Layer 4 of a small transformer language model trained on English Wikipedia (12 layers, counted from 0, width 96).
A neuron's activation on a vector x is ReLU(weights . x), where the dot is the dot product.
The model reads these tokens: " Hayden" "\n" "-" " Tam" "ia" "\n" "\n" "===" "Best" " Group" "===" "\n" "Winner" ":" " Bar" "ena" "ked" " Ladies" "\n" "\n" "Other" " Nominee" "s" ":" "\n" "-"

The vector x that enters this layer's MLP at each token. A number n stands for n times 0.041.
0 " Hayden": -4 67 24 2 18 23 -36 -29 -30 17 -1 -49 29 -1 -19 5 5 31 5 8 25 14 -1 -13 -30 2 9 22 22 16 28 21 27 22 -8 14 -2 7 -10 -20 3 -22 -5 17 -38 -19 -7 -6 -14 31 -19 -20 21 -18 -30 -36 -18 -33 9 -1 6 7 -19 -16 9 -11 0 20 -13 15 30 -2 -2 9 23 -20 -7 -10 9 12 11 -40 0 -7 -15 22 42 16 7 -18 -34 5 -43 20 -25 -12
1 "\n": -5 83 21 10 15 41 2 -35 -25 0 -1 -45 -4 -17 -16 -24 19 16 -44 11 -29 10 -43 -6 -11 -23 41 -12 -10 5 28 15 16 15 17 25 12 7 -20 -17 11 -13 -3 25 -6 14 -15 3 -1 5 -10 -16 47 -3 -34 -13 20 -48 21 -21 1 4 4 33 -28 -8 3 31 -25 23 17 -42 14 17 21 -2 -14 -12 21 -9 2 -19 7 2 -7 17 24 3 9 -13 -44 11 -44 15 -12 -15
2 "-": 3 52 21 22 15 16 18 -31 -26 40 12 -43 -29 -12 -22 -13 0 23 -30 11 -18 8 -56 12 20 -10 46 -16 18 -13 11 1 17 12 9 7 -8 4 8 -23 -2 -27 -1 -4 -23 13 -13 4 7 3 -13 -10 14 -12 -42 -1 8 -42 -17 21 -7 8 -23 27 -33 -20 7 14 -24 25 30 -43 20 30 43 7 -20 -4 8 -24 12 -6 14 11 10 39 10 20 20 -39 -8 23 -40 -6 -34 -5
3 " Tam": -9 32 53 -15 5 24 3 -25 -11 39 0 -51 -37 -32 11 -8 -38 40 -43 -8 -39 33 -34 -18 -7 -20 39 2 5 5 22 27 2 -19 17 38 49 -11 -13 -2 -2 -14 -8 10 -12 -16 -11 -9 -27 3 4 -15 10 -4 -7 -18 -12 -34 26 6 20 29 -32 23 -6 1 -12 21 -32 15 19 -19 20 16 42 -4 -11 -19 12 -14 14 -1 12 4 14 11 26 10 -15 -40 -20 30 -44 15 -23 -8
4 "ia": 17 28 59 7 21 28 3 -45 -23 37 12 -23 -52 -20 -17 -21 -34 24 -31 -4 -23 11 -33 -14 -9 -6 32 3 2 -6 22 7 26 6 0 21 34 -9 -3 13 12 -30 23 -2 -19 -1 -4 -2 -11 -16 -30 -12 45 -19 -29 -1 30 -37 6 2 12 12 -29 41 -31 -10 37 8 -25 8 40 -23 5 28 38 -11 16 0 12 -30 14 -30 11 0 12 0 18 1 -4 -37 -13 28 -47 6 -11 -21
5 "\n": -18 72 17 18 12 39 8 -42 -29 5 -1 -41 -15 -18 -23 -28 13 21 -41 14 -36 17 -42 -6 -6 -16 41 -13 -12 -2 26 12 22 9 14 24 4 12 -26 -12 15 -11 2 18 -3 17 -8 3 -8 0 -1 -17 54 -4 -32 -9 22 -48 23 -26 6 1 6 38 -26 1 6 28 -30 24 12 -40 17 19 18 -2 -9 -15 22 -5 -5 -19 -3 7 -6 23 26 -1 6 -5 -38 14 -43 14 -8 -20
6 "\n": -24 72 19 13 13 29 14 -44 -28 2 3 -38 -18 -12 -22 -27 20 21 -44 13 -40 12 -42 -10 -12 -16 45 -16 -10 1 25 13 17 12 11 27 -6 13 -24 -15 9 -6 15 14 -9 17 -2 0 -9 -10 2 -7 54 -5 -34 -6 18 -47 16 -20 6 -2 -4 48 -24 0 -2 22 -34 31 16 -37 17 16 24 6 -12 -13 23 -9 -7 -16 -1 0 1 28 28 -2 7 -5 -35 14 -41 13 -9 -15
7 "===": -10 48 7 11 16 26 20 -46 -37 5 0 -37 17 16 -17 7 -4 6 -30 -3 -23 4 -57 0 -29 13 51 -21 -7 -11 5 25 32 -26 17 -6 19 -4 -7 -16 -3 -1 6 -4 -20 29 -11 9 -16 7 -16 -5 42 -1 -42 -1 9 -67 -3 -8 8 2 -20 60 -17 -22 5 3 -22 55 41 -18 0 3 23 3 4 -8 33 -11 36 -26 30 -17 16 24 13 -3 25 -36 -2 16 -39 10 -17 -2
8 "Best": -2 36 17 -26 -2 12 8 -70 -1 17 2 -42 -4 11 3 -13 -5 13 -29 10 -51 12 -74 10 5 2 28 -9 19 0 4 5 25 -30 33 29 -4 -2 16 -10 5 -4 27 11 -39 -14 -35 11 -32 7 -9 13 60 7 -15 32 22 -25 3 -4 10 -4 -33 14 -20 -15 0 8 -20 26 54 -24 -20 8 15 0 6 6 9 -15 35 -9 7 -35 -13 11 31 8 15 -35 -5 46 -29 15 -33 4
9 " Group": -14 25 37 -10 1 30 -7 -73 -11 0 3 -38 -21 -21 -3 3 3 26 -32 -9 -60 9 -52 1 4 22 23 -14 -19 -21 19 -6 35 -15 23 22 31 -18 7 3 10 -14 12 7 -39 -4 -3 6 1 -17 5 25 46 -14 -11 21 7 -32 19 3 29 0 -16 -6 -15 -19 15 21 -37 24 53 -24 -33 13 35 1 -6 3 25 -14 22 -25 7 13 -12 33 28 16 -24 -21 -14 29 -36 26 -28 -8
10 "===": 0 49 3 21 19 42 14 -47 -27 3 -11 -34 9 13 -7 9 1 5 -34 -3 -26 7 -62 11 -17 7 40 2 -13 -12 0 27 38 -32 22 -8 36 -8 -5 -12 3 -10 0 -2 -17 30 -12 8 -10 17 -26 -18 45 0 -40 -4 16 -61 5 -20 7 -1 -4 37 -4 -27 11 5 -16 52 53 -28 2 4 22 -11 3 -20 22 -15 46 -33 27 -12 10 19 11 2 11 -37 -4 15 -40 13 -19 4
11 "\n": -19 70 12 24 17 39 21 -40 -11 -1 -5 -26 -39 -5 -11 -21 32 17 -41 16 -40 10 -51 1 8 -31 27 19 -19 6 17 9 11 -4 7 26 16 11 -22 -18 6 -15 15 17 -11 17 0 -4 -2 3 -11 -15 51 -7 -34 -8 19 -23 15 -35 14 -7 13 34 -10 -3 0 8 -31 31 57 -45 15 16 32 -8 -12 -25 5 -19 10 -15 -4 2 -12 17 26 7 -10 -2 -39 16 -40 18 -21 3
12 "Winner": -10 59 17 -4 18 18 2 -70 -3 5 9 -26 -32 19 -7 13 -20 23 -22 -1 -58 10 -65 10 7 10 24 8 -8 5 23 -7 37 -5 4 31 0 -1 10 -15 11 -18 34 -9 -42 -12 -20 -17 -31 17 -7 17 45 -9 -16 42 10 -43 23 -17 31 -12 -7 -3 -11 -21 -2 11 -51 15 41 -27 -8 24 34 6 14 -12 12 -12 -8 -12 21 -18 -2 25 -1 4 -3 -16 12 24 -45 23 -19 4
13 ":": -4 58 12 7 13 1 7 -54 -24 10 15 -40 -32 17 -23 1 12 26 -22 20 -25 23 -29 3 15 -3 34 2 21 -15 22 21 39 -14 13 10 23 15 4 -23 -15 -10 18 -5 -29 10 11 8 -27 -17 -30 -14 34 -25 -24 8 2 -35 23 -6 3 -7 -10 47 -5 -42 16 16 -30 24 48 -36 2 33 36 -7 5 -32 10 -19 27 -16 14 -24 12 27 6 -10 -29 -35 -29 21 -22 11 -37 9
14 " Bar": 1 46 42 -21 6 15 17 -32 -16 31 17 -11 -31 -17 11 -7 -36 26 -47 -16 -35 6 -31 -3 -14 2 8 5 -9 -10 36 8 45 -33 -6 30 63 -4 -7 0 15 -24 43 -4 -31 14 20 -5 3 14 5 -20 -2 7 -18 -12 -3 -74 7 2 13 31 -40 6 -8 -37 -11 5 -43 29 40 -23 0 21 37 -20 -22 -21 10 -7 12 -5 11 4 24 21 7 -4 0 -17 -21 20 -40 37 -18 2
15 "ena": 9 41 28 15 3 36 15 -47 -20 26 3 -22 -95 -14 -10 -15 -25 24 -18 -16 -35 16 -37 -23 -12 -18 29 1 -13 -2 32 4 17 16 -5 29 49 1 8 17 5 -35 24 11 -23 -2 -14 -17 -28 -1 -20 -10 27 -12 -25 18 9 -37 46 12 17 6 -60 22 -3 4 10 0 -16 42 43 -27 -3 25 35 -7 17 -35 6 -23 12 -32 3 1 17 -2 15 0 -16 -16 11 43 -34 1 -23 5
16 "ked": 10 48 19 -25 -8 28 1 -36 -29 12 19 -53 -69 -17 -3 -26 -1 8 -41 22 -22 9 -52 -31 -3 -8 24 -2 12 22 16 8 34 -4 17 8 -12 -7 14 -17 18 -15 11 -5 -34 30 -45 -8 -10 44 -35 -15 41 -21 -13 4 6 -29 34 13 9 -1 -24 12 3 -7 23 23 -29 8 19 -13 2 16 36 -8 25 -19 35 -26 22 -26 -20 -21 9 37 27 -13 -13 1 15 23 -33 21 -28 10
17 " Ladies": 3 34 20 -20 21 21 -1 -63 -17 24 6 -15 -19 -8 -1 -15 -34 30 -26 7 -43 32 -39 10 -10 -3 28 5 -5 8 21 8 53 -35 15 26 23 -14 16 6 19 -14 45 4 -40 8 0 -3 -32 9 -40 -17 29 -12 -9 40 3 -50 42 -5 -1 10 -34 5 -4 -6 15 23 -44 26 41 -16 -30 15 24 -17 -13 8 -3 -13 35 0 9 -13 -13 16 5 -11 5 -24 7 29 -48 19 -29 -5
18 "\n": -18 77 -2 19 19 29 16 -41 -22 -2 -7 -24 -38 -17 -10 -21 24 23 -38 20 -48 31 -37 -5 -4 -24 18 11 -8 -2 20 14 14 0 14 29 6 18 -21 -15 11 -12 14 16 -7 24 -10 6 -12 9 -16 -21 52 -2 -36 -5 21 -39 37 -22 11 -6 6 28 -8 -8 -2 13 -29 28 46 -47 3 17 18 -18 -8 -28 17 -19 10 -23 -11 14 -9 20 25 -4 -1 12 -38 16 -43 17 -11 -4
19 "\n": -23 74 2 17 20 22 20 -41 -23 -3 -3 -24 -37 -10 -11 -21 29 22 -40 19 -50 24 -36 -8 -11 -22 24 3 -5 2 21 14 9 6 10 32 -8 20 -20 -19 5 -6 24 15 -13 23 -2 4 -16 1 -9 -12 51 -3 -37 -3 17 -44 28 -18 11 -8 -5 42 -10 -7 -9 7 -34 33 45 -41 2 15 22 -8 -10 -23 20 -21 6 -20 -10 7 -4 26 28 -6 3 11 -36 15 -43 17 -11 -1
20 "Other": -6 42 12 -17 9 13 14 -88 4 21 11 -41 -39 25 -16 10 -6 38 -17 12 -33 -8 -36 -9 -7 16 14 -4 5 -4 24 2 19 -5 3 13 0 2 9 -14 19 1 51 9 -34 3 -19 8 -11 0 -26 16 34 17 -16 8 20 -87 14 5 4 3 -39 2 -14 -69 17 -15 -18 1 38 -12 5 15 34 18 15 4 11 -22 30 -27 -2 -23 -19 29 18 -10 2 -34 7 27 -44 0 8 -2
21 " Nominee": -10 60 27 1 11 31 -25 -67 3 26 1 -31 -33 3 -3 -2 -18 19 -42 1 -40 22 -70 17 12 18 1 11 -9 13 30 -4 32 -1 0 10 -16 -14 1 -13 -22 -14 31 10 -38 6 -27 5 -4 39 -18 8 35 -5 -7 -8 7 -33 23 34 37 -26 -28 19 -1 -24 10 7 -51 25 49 -8 -30 10 30 -2 3 -27 37 -19 -10 -20 1 -24 4 12 -7 -11 9 -14 0 31 -11 -4 1 14
22 "s": -3 30 33 -13 26 25 0 -20 -16 6 4 -15 -59 -13 -8 -12 -17 32 -33 24 -58 26 -36 -26 -3 -9 39 5 -14 -6 24 7 35 -3 12 12 12 5 6 -13 1 -6 48 -7 -32 20 13 -3 -22 13 -20 -3 28 -20 -26 27 6 -52 30 17 -11 -2 -7 14 -7 -23 28 6 -14 35 47 -7 -14 21 29 -12 5 -20 24 -53 3 -22 -13 -16 11 39 8 -5 -6 -27 7 22 -37 29 -33 -21
23 ":": -9 57 0 9 12 -10 5 -55 -25 8 8 -33 -29 17 -22 4 4 26 -15 22 -35 34 -21 4 13 -4 27 0 24 -22 21 18 31 -13 13 12 18 23 3 -17 -13 -8 29 -4 -26 14 13 11 -33 -16 -25 -21 28 -26 -19 6 5 -51 32 3 4 -11 -13 53 -2 -43 21 11 -30 22 50 -35 -1 37 27 -11 6 -36 15 -21 19 -21 2 -19 14 36 7 -16 -19 -23 -23 22 -23 15 -34 9
24 "\n": -27 70 -7 13 17 16 14 -39 -22 -6 -1 -19 -44 -18 -15 -18 29 20 -31 19 -47 27 -29 -5 -18 -19 14 6 -6 -2 19 12 5 7 13 35 -1 21 -19 -15 4 -3 30 12 -8 31 -9 9 -20 6 -7 -19 39 0 -39 8 15 -48 30 -11 14 -7 -10 45 -5 -8 -6 4 -35 35 54 -46 4 15 23 -14 -15 -23 24 -21 5 -19 -15 6 -4 21 31 -4 5 15 -32 16 -44 21 -13 2
25 "-": -11 37 0 28 15 0 19 -34 -28 30 5 -24 -54 -1 -17 -6 6 26 -18 14 -36 21 -43 12 15 -10 28 -8 27 -17 9 1 8 7 7 14 -24 18 12 -18 0 -21 32 -12 -28 25 -11 7 -10 6 -16 -10 7 -4 -37 6 2 -59 -6 40 -2 -6 -36 28 -13 -27 -6 -7 -26 32 55 -40 12 27 42 -1 -20 -15 7 -39 15 -9 -5 15 17 55 15 7 23 -18 -2 25 -46 2 -28 8

Each question shows the input weights of one neuron of the MLP. A number n stands for n times 0.012.

n132: -7 -1 9 -3 31 14 -2 68 4 -17 -5 -43 2 23 -15 -42 23 -33 -1 31 -18 -1 21 6 -1 24 29 10 -15 15 -16 -32 16 12 -1 5 -20 -2 10 -35 14 2 -10 14 -11 -16 37 19 -28 44 52 24 25 4 -17 14 21 32 -6 -34 -33 36 6 -27 3 -11 -20 18 -4 12 -15 -7 -25 9 32 -1 -2 -10 -22 -64 -23 1 -7 36 -4 -32 -32 -3 -26 -3 4 4 -7 17 -16 8
On which three tokens does it fire most, strongest first? 22 "s", 11 "\n", 1 "\n"

n75: 47 8 -16 12 2 38 -10 8 61 -4 -42 -24 1 8 60 24 25 -3 -16 -49 2 -11 2 -3 5 -8 -17 2 23 26 -64 45 36 29 -24 -27 -25 60 27 14 7 -19 23 -39 -22 -4 68 -13 -7 -27 9 -41 -11 -42 18 -47 5 30 5 -37 19 -13 32 -10 42 -11 10 -9 -27 -38 25 -47 -27 -15 -1 6 -13 -5 -16 -24 -10 26 29 21 -7 2 24 26 -40 -9 28 34 14 -39 -25 -8
On which token does it fire most? 11 "\n"

n310: -18 19 -7 4 7 -26 -12 3 -30 -30 32 20 12 -30 -48 18 -1 2 28 -29 3 -18 6 19 1 44 11 28 13 1 20 12 -10 20 -32 13 12 0 -26 -8 -10 -22 19 -4 24 24 -25 11 -8 7 53 -25 -30 1 31 10 -20 -2 -18 1 24 60 -2 8 15 -9 4 -6 4 10 -4 -7 9 -5 4 -1 -13 44 -3 -30 3 11 -11 -25 5 -40 -20 -2 -3 0 -19 1 9 -16 -39 18
On which token does it fire most? 14 " Bar"

n319: 20 28 -18 1 17 -42 33 10 30 -6 -27 -8 2 12 12 28 42 15 20 9 -3 -15 2 -21 3 20 26 7 14 -5 24 -2 -32 -18 -1 28 -2 7 -35 -10 32 40 -13 -4 -27 -29 20 -47 -32 -21 -4 17 -25 27 -25 4 39 2 -16 12 -65 -4 29 -27 -15 5 -32 -33 -12 27 -5 24 -5 26 12 28 -34 9 0 -57 11 -23 -1 -10 41 -63 -6 21 7 15 7 -13 -13 -14 1 21
Its two highest activations, in order, are on tokens 20 "Other", 25 "-"

n174: 10 -12 -11 48 -35 36 1 23 -6 -6 -34 20 -1 15 13 -6 -26 -9 48 29 23 -14 6 -25 -31 -33 -17 7 -20 -14 -35 -15 33 -48 -21 -45 -9 2 18 -33 9 -33 27 -3 53 23 -15 -12 4 -7 -22 33 29 5 22 -1 0 12 -2 -7 -40 -18 31 11 22 9 -21 13 22 30 -22 -16 8 1 6 6 -1 -25 6 46 36 -24 1 -8 -34 26 26 1 14 -14 -14 -19 5 25 -18 16
On which token does it fire most, and how strongly? 10 "===", at about 1.5

n50: 22 -29 -40 19 -1 18 -15 17 -22 25 -10 7 -1 -1 -25 5 17 11 -12 11 32 -10 -20 -2 36 -7 10 16 -25 -24 -33 -12 -3 -5 -1 -47 -2 -11 1 -25 3 -41 -29 -7 2 -14 -29 3 19 15 20 -44 -13 4 15 13 15 21 -13 -19 28 -9 -6 -39 1 7 35 30 28 -34 4 -12 13 -9 36 -23 -6 7 -18 2 17 36 4 3 -27 1 -12 35 23 -6 13 8 -10 -10 23 34
On which token does it fire most, and how strongly? 2 "-", at about 0.65

n308: -12 -1 11 -16 14 -3 25 -7 -18 -12 -15 23 25 -8 41 15 11 11 -20 31 -36 2 41 -24 31 -5 32 -3 -13 -17 -4 38 13 -5 1 16 -17 0 -11 9 15 27 13 -32 -6 21 4 20 18 -3 -21 33 -38 -25 -9 0 -1 4 -4 30 8 -33 -23 10 19 -22 -30 -33 -10 -11 -20 -22 -71 -13 -15 -4 3 24 -11 -2 -14 -16 44 -36 -27 9 -5 29 -17 2 28 -5 20 8 36 -31
On which token does it fire most? 22 "s"

n287: 9 -13 -4 -20 22 -36 -2 -27 -27 -13 29 -17 35 -23 -4 19 14 12 35 19 -1 -1 21 8 -7 10 3 28 16 -9 -29 3 7 4 18 -3 10 42 -7 5 1 -17 3 -28 0 19 14 17 -13 -32 -11 -16 -37 7 -12 16 -27 38 25 5 6 28 25 15 37 12 -19 4 2 21 22 -2 -30 -1 -9 -4 -15 -34 -14 -2 -35 -22 7 -13 15 0 10 -44 -31 3 40 -3 -23 -22 7 17
On which token does it fire most? 23 ":"

n299: -23 17 -8 22 6 -33 -5 -5 1 -6 -41 6 -19 -34 -18 -13 -43 -17 29 -18 -32 7 -18 -9 -22 -13 -18 26 -3 31 12 30 -20 3 -2 -23 9 29 36 24 1 15 -11 -24 31 6 52 7 20 -20 -1 -30 17 -20 -11 33 -55 21 -32 33 45 -10 28 0 -20 17 6 21 5 -16 -39 8 21 26 -33 22 -5 -13 -43 9 52 16 -7 -8 7 6 -10 33 0 -5 -2 24 -16 15 -5 20
On which token does it fire most? 3 " Tam"

n250: 3 0 11 -26 -11 -21 13 19 -32 -7 14 10 13 24 -29 -9 35 -7 15 48 -20 16 29 9 5 9 -35 37 -9 10 15 -20 -24 1 -3 10 -26 35 53 -19 -45 8 27 -26 -24 -14 4 -31 12 -9 -4 61 -10 -8 -42 -6 -26 15 -19 15 -43 -2 -24 22 1 16 -29 -44 21 9 17 -22 -30 13 11 49 -51 5 -25 -9 -7 18 25 -3 36 41 4 31 22 23 12 -33 -14 -10 -57 36
On which token does it fire most? 25 "-"

n258: -4 35 -18 27 -12 -10 -1 -2 0 1 -16 -27 1 25 26 26 -43 -21 -6 13 5 31 -6 -7 -10 1 12 11 -14 -2 -17 0 -5 5 31 -8 -22 14 -29 -15 24 -50 -11 31 -10 10 -3 -14 24 5 -17 -13 49 -17 33 -15 30 -4 29 -4 -24 20 17 -33 -6 15 -21 13 28 5 -35 38 -18 2 -26 -16 19 18 -40 -13 24 -21 3 -17 9 5 -9 -27 15 -8 23 -5 22 -28 13 35
On which three tokens does it fire most, strongest first? 16 "ked", 10 "===", 0 " Hayden"

n124: -21 -12 22 45 -27 -32 18 -13 -28 30 -15 16 -12 30 -12 28 -12 -23 12 -15 -17 18 23 -19 16 1 18 5 2 -16 -54 35 -7 20 43 18 -30 3 26 -21 -30 -6 10 -6 9 -24 11 -20 22 -6 -22 -9 29 -28 -9 -2 9 -22 0 35 -23 -24 2 -31 13 20 -50 26 11 18 -30 24 -9 -13 0 18 24 20 33 -8 -14 -40 31 1 32 23 -33 5 11 -18 -12 18 -1 3 1 21
On which token does it fire most, and how strongly? 25 "-", at about 2.9

n145: -21 11 -2 17 10 -41 3 -13 18 -18 11 12 -5 -10 -26 -12 3 -33 7 5 -39 3 11 -7 -25 23 24 -17 -8 33 3 34 -22 25 -32 43 -12 11 46 10 20 38 30 -7 -17 -10 -8 -4 -30 -22 38 17 -13 -13 -26 -8 2 6 -21 -10 -8 -7 -13 -14 17 -20 -48 1 -4 8 -22 22 -39 20 1 14 -35 29 32 -1 1 9 -1 3 50 12 -10 17 -43 19 26 -4 -8 -40 19 20
On which token does it fire most, and how strongly? 12 "Winner", at about 1.3

n375: 13 -7 -1 -10 1 13 20 20 -9 49 -14 40 3 8 21 35 -4 -9 -10 -28 -1 -42 10 -18 -14 -13 -23 21 9 10 -16 -17 -22 -1 -5 1 -2 -6 5 -2 -4 -5 26 4 -36 -10 -14 5 -10 -20 11 -49 -23 12 4 -3 -22 3 -5 -1 22 1 1 2 31 16 9 -2 -10 36 10 -40 -17 19 -34 -8 -23 2 -3 11 2 14 21 -1 -7 4 32 24 -16 43 10 7 -4 15 -45 37
On which token does it fire most? 14 " Bar"

n304: -9 9 -18 -9 14 -35 -21 -21 -38 -9 -5 3 7 1 33 -1 61 -12 -11 12 8 -12 -14 -9 1 -36 27 23 -16 20 36 11 -9 -4 8 30 -8 -7 17 1 -31 33 2 -18 -2 3 28 2 -5 -32 16 7 -24 17 -9 -34 -1 11 -16 -21 6 -5 -9 -20 -8 3 -25 -14 -1 -30 -18 5 8 -1 -4 33 -15 -7 10 2 14 15 14 -23 57 -24 3 -10 3 5 7 20 -32 8 31 -16
Its two highest activations, in order, are on tokens 6 "\n", 19 "\n"

n142: 16 -14 -13 17 7 -13 -15 39 24 30 1 -13 13 40 -14 16 -28 41 0 29 8 -19 -7 -20 1 -35 7 -35 22 -1 16 13 29 -23 -9 -10 -9 -28 10 -7 -23 6 -44 -22 -17 6 1 2 29 -4 -13 24 22 -17 21 -21 -2 3 51 -34 7 -6 -12 -8 -9 3 -6 4 20 3 -10 -45 10 -24 30 -17 22 -2 -1 -13 44 -15 14 -2 17 -22 4 -12 2 3 -22 -7 32 -30 6 -17
On which token does it fire most, and how strongly? 13 ":", at about 1.8

n343: -37 16 -24 -29 -9 3 -7 24 -49 -7 -28 31 9 -23 6 14 -9 11 -18 8 5 15 -24 -23 10 34 -35 20 57 3 19 -19 -31 29 5 -18 10 37 -40 0 -43 -4 14 9 -20 -48 7 -8 7 16 25 -20 -26 -19 -19 11 28 18 -13 38 14 -6 -16 13 15 -2 68 -1 19 -21 -12 25 -18 20 -24 56 -17 -17 -10 0 23 -25 -4 -1 -36 -5 -35 22 25 43 2 23 -12 27 -11 -33
Its two highest activations, in order, are on tokens 0 " Hayden", 21 " Nominee"

n331: 4 -1 17 -5 -34 17 6 29 -8 13 -31 -3 36 36 24 -4 -24 8 0 20 -11 10 26 10 -2 -18 -37 15 -2 14 2 -9 4 -12 2 35 7 -8 13 3 -6 -28 -17 11 -62 -20 1 6 7 -16 -38 -2 19 -2 4 -4 7 16 4 -45 8 -5 7 -5 9 31 -3 25 -26 -3 -10 -9 -19 3 -12 3 -3 21 -27 0 37 15 -1 29 -2 -41 -6 -1 7 25 -12 8 19 5 -8 -3
On which token does it fire most, and how strongly? 17 " Ladies", at about 1.8

n286: 35 3 -37 -14 0 -21 -49 17 30 -23 19 0 14 12 -9 -9 5 13 16 -16 -7 -6 21 -4 -13 -19 -3 14 5 24 15 -10 -25 -3 0 -14 7 -17 1 36 48 -12 28 9 -37 23 -8 26 -32 -13 3 41 -1 18 29 -32 21 -15 -6 -4 -22 2 -2 -4 -28 -15 24 23 10 20 -16 -17 -40 14 -16 28 -1 23 26 -30 18 -17 -24 1 -24 0 1 1 19 5 -17 -46 -2 -36 -9 15
On which token does it fire most? 20 "Other"

n378: 4 -4 -24 40 -26 5 -22 29 -12 25 17 -24 31 25 -37 -9 38 -4 -18 -5 3 -4 -2 -2 -2 21 -6 -50 -9 1 29 -24 -32 1 -3 34 12 8 -33 48 -26 35 -9 6 4 30 -18 -11 -13 -35 1 45 -27 -49 1 -21 -19 -4 -9 -39 -39 38 40 -21 25 2 13 17 18 19 3 6 8 -12 16 -21 -25 12 -3 0 -22 -1 -19 -22 48 -17 30 3 41 5 -16 -17 2 -3 7 1
On which token does it fire most? 1 "\n"

n353: 14 -20 -5 1 -29 -3 20 11 32 33 -27 3 5 -3 16 37 -35 -1 6 -3 -18 2 18 -29 7 -15 -17 12 20 14 -7 24 13 -12 18 -8 -22 -6 -5 -25 2 1 -4 16 -11 0 1 14 32 -5 12 -18 -3 -3 -24 -4 36 -44 6 -9 9 -16 -4 -29 38 3 -21 30 -4 -11 -39 -20 -4 5 -28 -30 11 14 2 -8 32 7 15 -21 -4 -19 -10 11 -18 22 43 36 -1 -40 29 -13
On which token does it fire most? 20 "Other"

n350: 57 -8 -7 -38 8 21 -5 -12 33 -50 1 -2 34 3 -10 -37 -20 14 1 10 -11 19 16 -6 -5 -10 -37 23 -15 -14 24 17 -1 12 1 -71 -11 -13 0 -26 -38 31 -2 -12 -9 33 -38 -13 7 6 24 50 4 -2 -3 7 -36 31 1 -5 7 15 11 32 -18 6 18 23 18 8 -18 18 -20 -8 12 5 7 -17 -22 -29 16 5 -18 -34 8 23 -22 -13 16 22 17 3 4 38 -39 9
Its two highest activations, in order, are on tokens 16 "ked", 22 "s"

n191: -8 -28 -4 -9 -15 -11 -8 -6 6 21 -9 -58 10 0 14 -10 -3 10 8 -26 14 -4 -6 1 -10 -7 16 -5 -24 -3 -7 -37 22 16 -8 -37 -30 28 31 -24 27 43 6 4 -7 8 15 35 29 7 25 5 21 39 -10 -43 11 -14 4 -34 2 -13 37 16 -13 15 -2 6 -29 -7 -6 17 -9 22 -54 -19 16 -2 26 -7 -36 -5 6 3 -5 -4 28 3 19 -5 42 10 30 -24 -3 -26
Its two highest activations, in order, are on tokens 5 "\n", 6 "\n"

n170: -17 -25 -11 -18 28 -2 -39 24 18 -10 -6 35 6 23 16 8 40 -9 -10 -16 -18 1 -5 19 -15 -14 28 9 -28 8 -9 19 -3 7 3 -18 25 40 -8 -23 -5 -21 45 15 9 -26 24 10 -17 7 -12 -41 -24 -50 -10 -1 -10 47 -16 20 -42 24 23 -16 38 26 -14 20 2 69 17 19 -14 8 8 -12 -13 7 24 -27 -50 -5 -4 -10 -25 -27 -28 8 29 -1 72 -4 -25 13 -51 35
On which token does it fire most, and how strongly? 22 "s", at about 2.6

n87: -24 -23 4 -17 -11 -40 -15 -17 -27 50 -8 2 -9 -8 31 -36 -25 -10 -15 -61 5 32 -16 -4 -43 18 6 17 -20 2 18 -11 16 6 9 23 -23 26 37 -9 14 45 -48 -18 33 -5 18 1 -11 24 -17 -8 5 -31 5 -27 -7 12 -4 9 22 11 49 -4 4 8 -29 8 19 -23 -4 6 13 -3 10 -1 40 -18 -18 22 22 -6 -34 -16 12 -38 -22 2 27 6 3 21 -12 12 34 15
Its two highest activations, in order, are on tokens 3 " Tam", 16 "ked"

n236: 12 -3 -6 -3 -9 39 -32 27 -16 -7 -5 15 -6 -26 -30 -35 41 -37 -4 -29 18 6 36 13 7 -44 12 42 -15 29 -21 19 -8 6 -63 3 6 35 13 -24 -16 1 55 -35 2 -3 -21 18 -29 9 6 15 -21 20 2 17 -35 28 -62 -10 -6 -10 15 21 9 17 43 22 -10 -1 11 40 28 13 24 -12 3 -14 -9 -8 -59 11 -13 -13 -11 21 -12 26 -10 19 12 28 -25 26 -39 13
Its two highest activations, in order, are on tokens 11 "\n", 22 "s"

n324: -15 16 -14 2 1 4 -21 -3 -19 -2 -6 7 24 -22 6 -24 22 39 -4 10 -25 -21 12 -19 5 -19 9 25 -16 11 55 31 1 0 -1 4 11 -5 -24 1 -7 39 -16 21 45 18 -27 32 58 -17 4 -40 31 8 -16 1 1 2 26 -13 13 -6 -3 -6 -31 27 -39 32 -8 -40 -22 -24 -15 -2 -17 -22 -31 18 -35 -22 1 14 14 -14 -1 -10 -8 11 25 8 -12 -40 0 -27 28 -3
On which token does it fire most, and how strongly? 1 "\n", at about 4.9

n198: 24 3 -37 19 -5 -15 -10 -13 -25 -7 -8 -14 7 4 -18 -5 -19 29 -10 31 -3 4 18 -5 -5 -7 -27 2 14 -24 -15 -7 16 -8 1 3 -21 -30 33 8 -11 -9 -5 34 2 5 -23 -2 52 1 15 -23 42 19 19 -18 -1 -6 7 9 -27 -20 49 -15 8 22 -1 -12 28 6 -28 8 4 27 -2 -20 17 -1 12 18 11 -39 -20 -10 30 11 3 -47 -11 10 16 -19 1 -3 15 -17
On which token does it fire most? 16 "ked"

n29: -22 8 9 -1 11 -1 -7 22 -28 -12 1 12 35 6 -3 34 1 19 -49 -26 7 -17 -21 -26 9 -32 30 21 -26 10 -5 18 -13 -21 -17 -18 -34 -14 38 -16 -25 32 35 38 -31 -31 49 6 -12 -16 16 17 -9 -20 16 -23 23 9 -7 14 9 -19 -11 -5 3 -6 -23 -3 -1 6 -1 -3 33 -64 -26 40 16 -12 3 -23 15 -31 6 1 23 -4 -4 17 29 -20 46 3 12 -19 21 30
On which three tokens does it fire most, strongest first? 7 "===", 21 " Nominee", 10 "==="

n266: -20 -24 -36 -14 -6 -3 -4 1 10 21 -25 -8 5 4 5 -52 17 -2 -13 3 24 5 -35 13 11 -2 4 0 -6 11 21 -62 -30 -13 11 9 25 21 22 16 0 11 -39 -17 22 17 -17 11 23 -38 4 3 47 22 -8 -16 -16 -7 20 -1 20 0 9 -2 -56 27 -41 -3 25 -33 0 5 -8 29 -24 -9 -1 46 32 16 -7 -1 13 -16 7 -2 -5 21 8 33 5 -4 7 -5 -2 7
Its two highest activations, in order, are on tokens 5 "\n", 8 "Best"

n278: 15 -13 -2 -10 -44 -21 -25 -26 31 10 -28 11 -2 20 -33 -27 0 19 -18 9 20 -28 35 19 -13 4 -38 3 -9 15 -9 23 -42 23 27 -33 3 -3 40 -4 -27 3 24 5 -5 -17 -1 15 11 -22 4 3 -4 10 27 -34 -10 -2 29 4 -3 -14 29 35 -11 -3 -4 -11 2 22 -5 -23 -20 16 6 -6 -16 -8 16 2 -4 -11 3 -32 42 40 35 8 28 23 -16 10 25 -49 -14 -4
On which token does it fire most? 23 ":"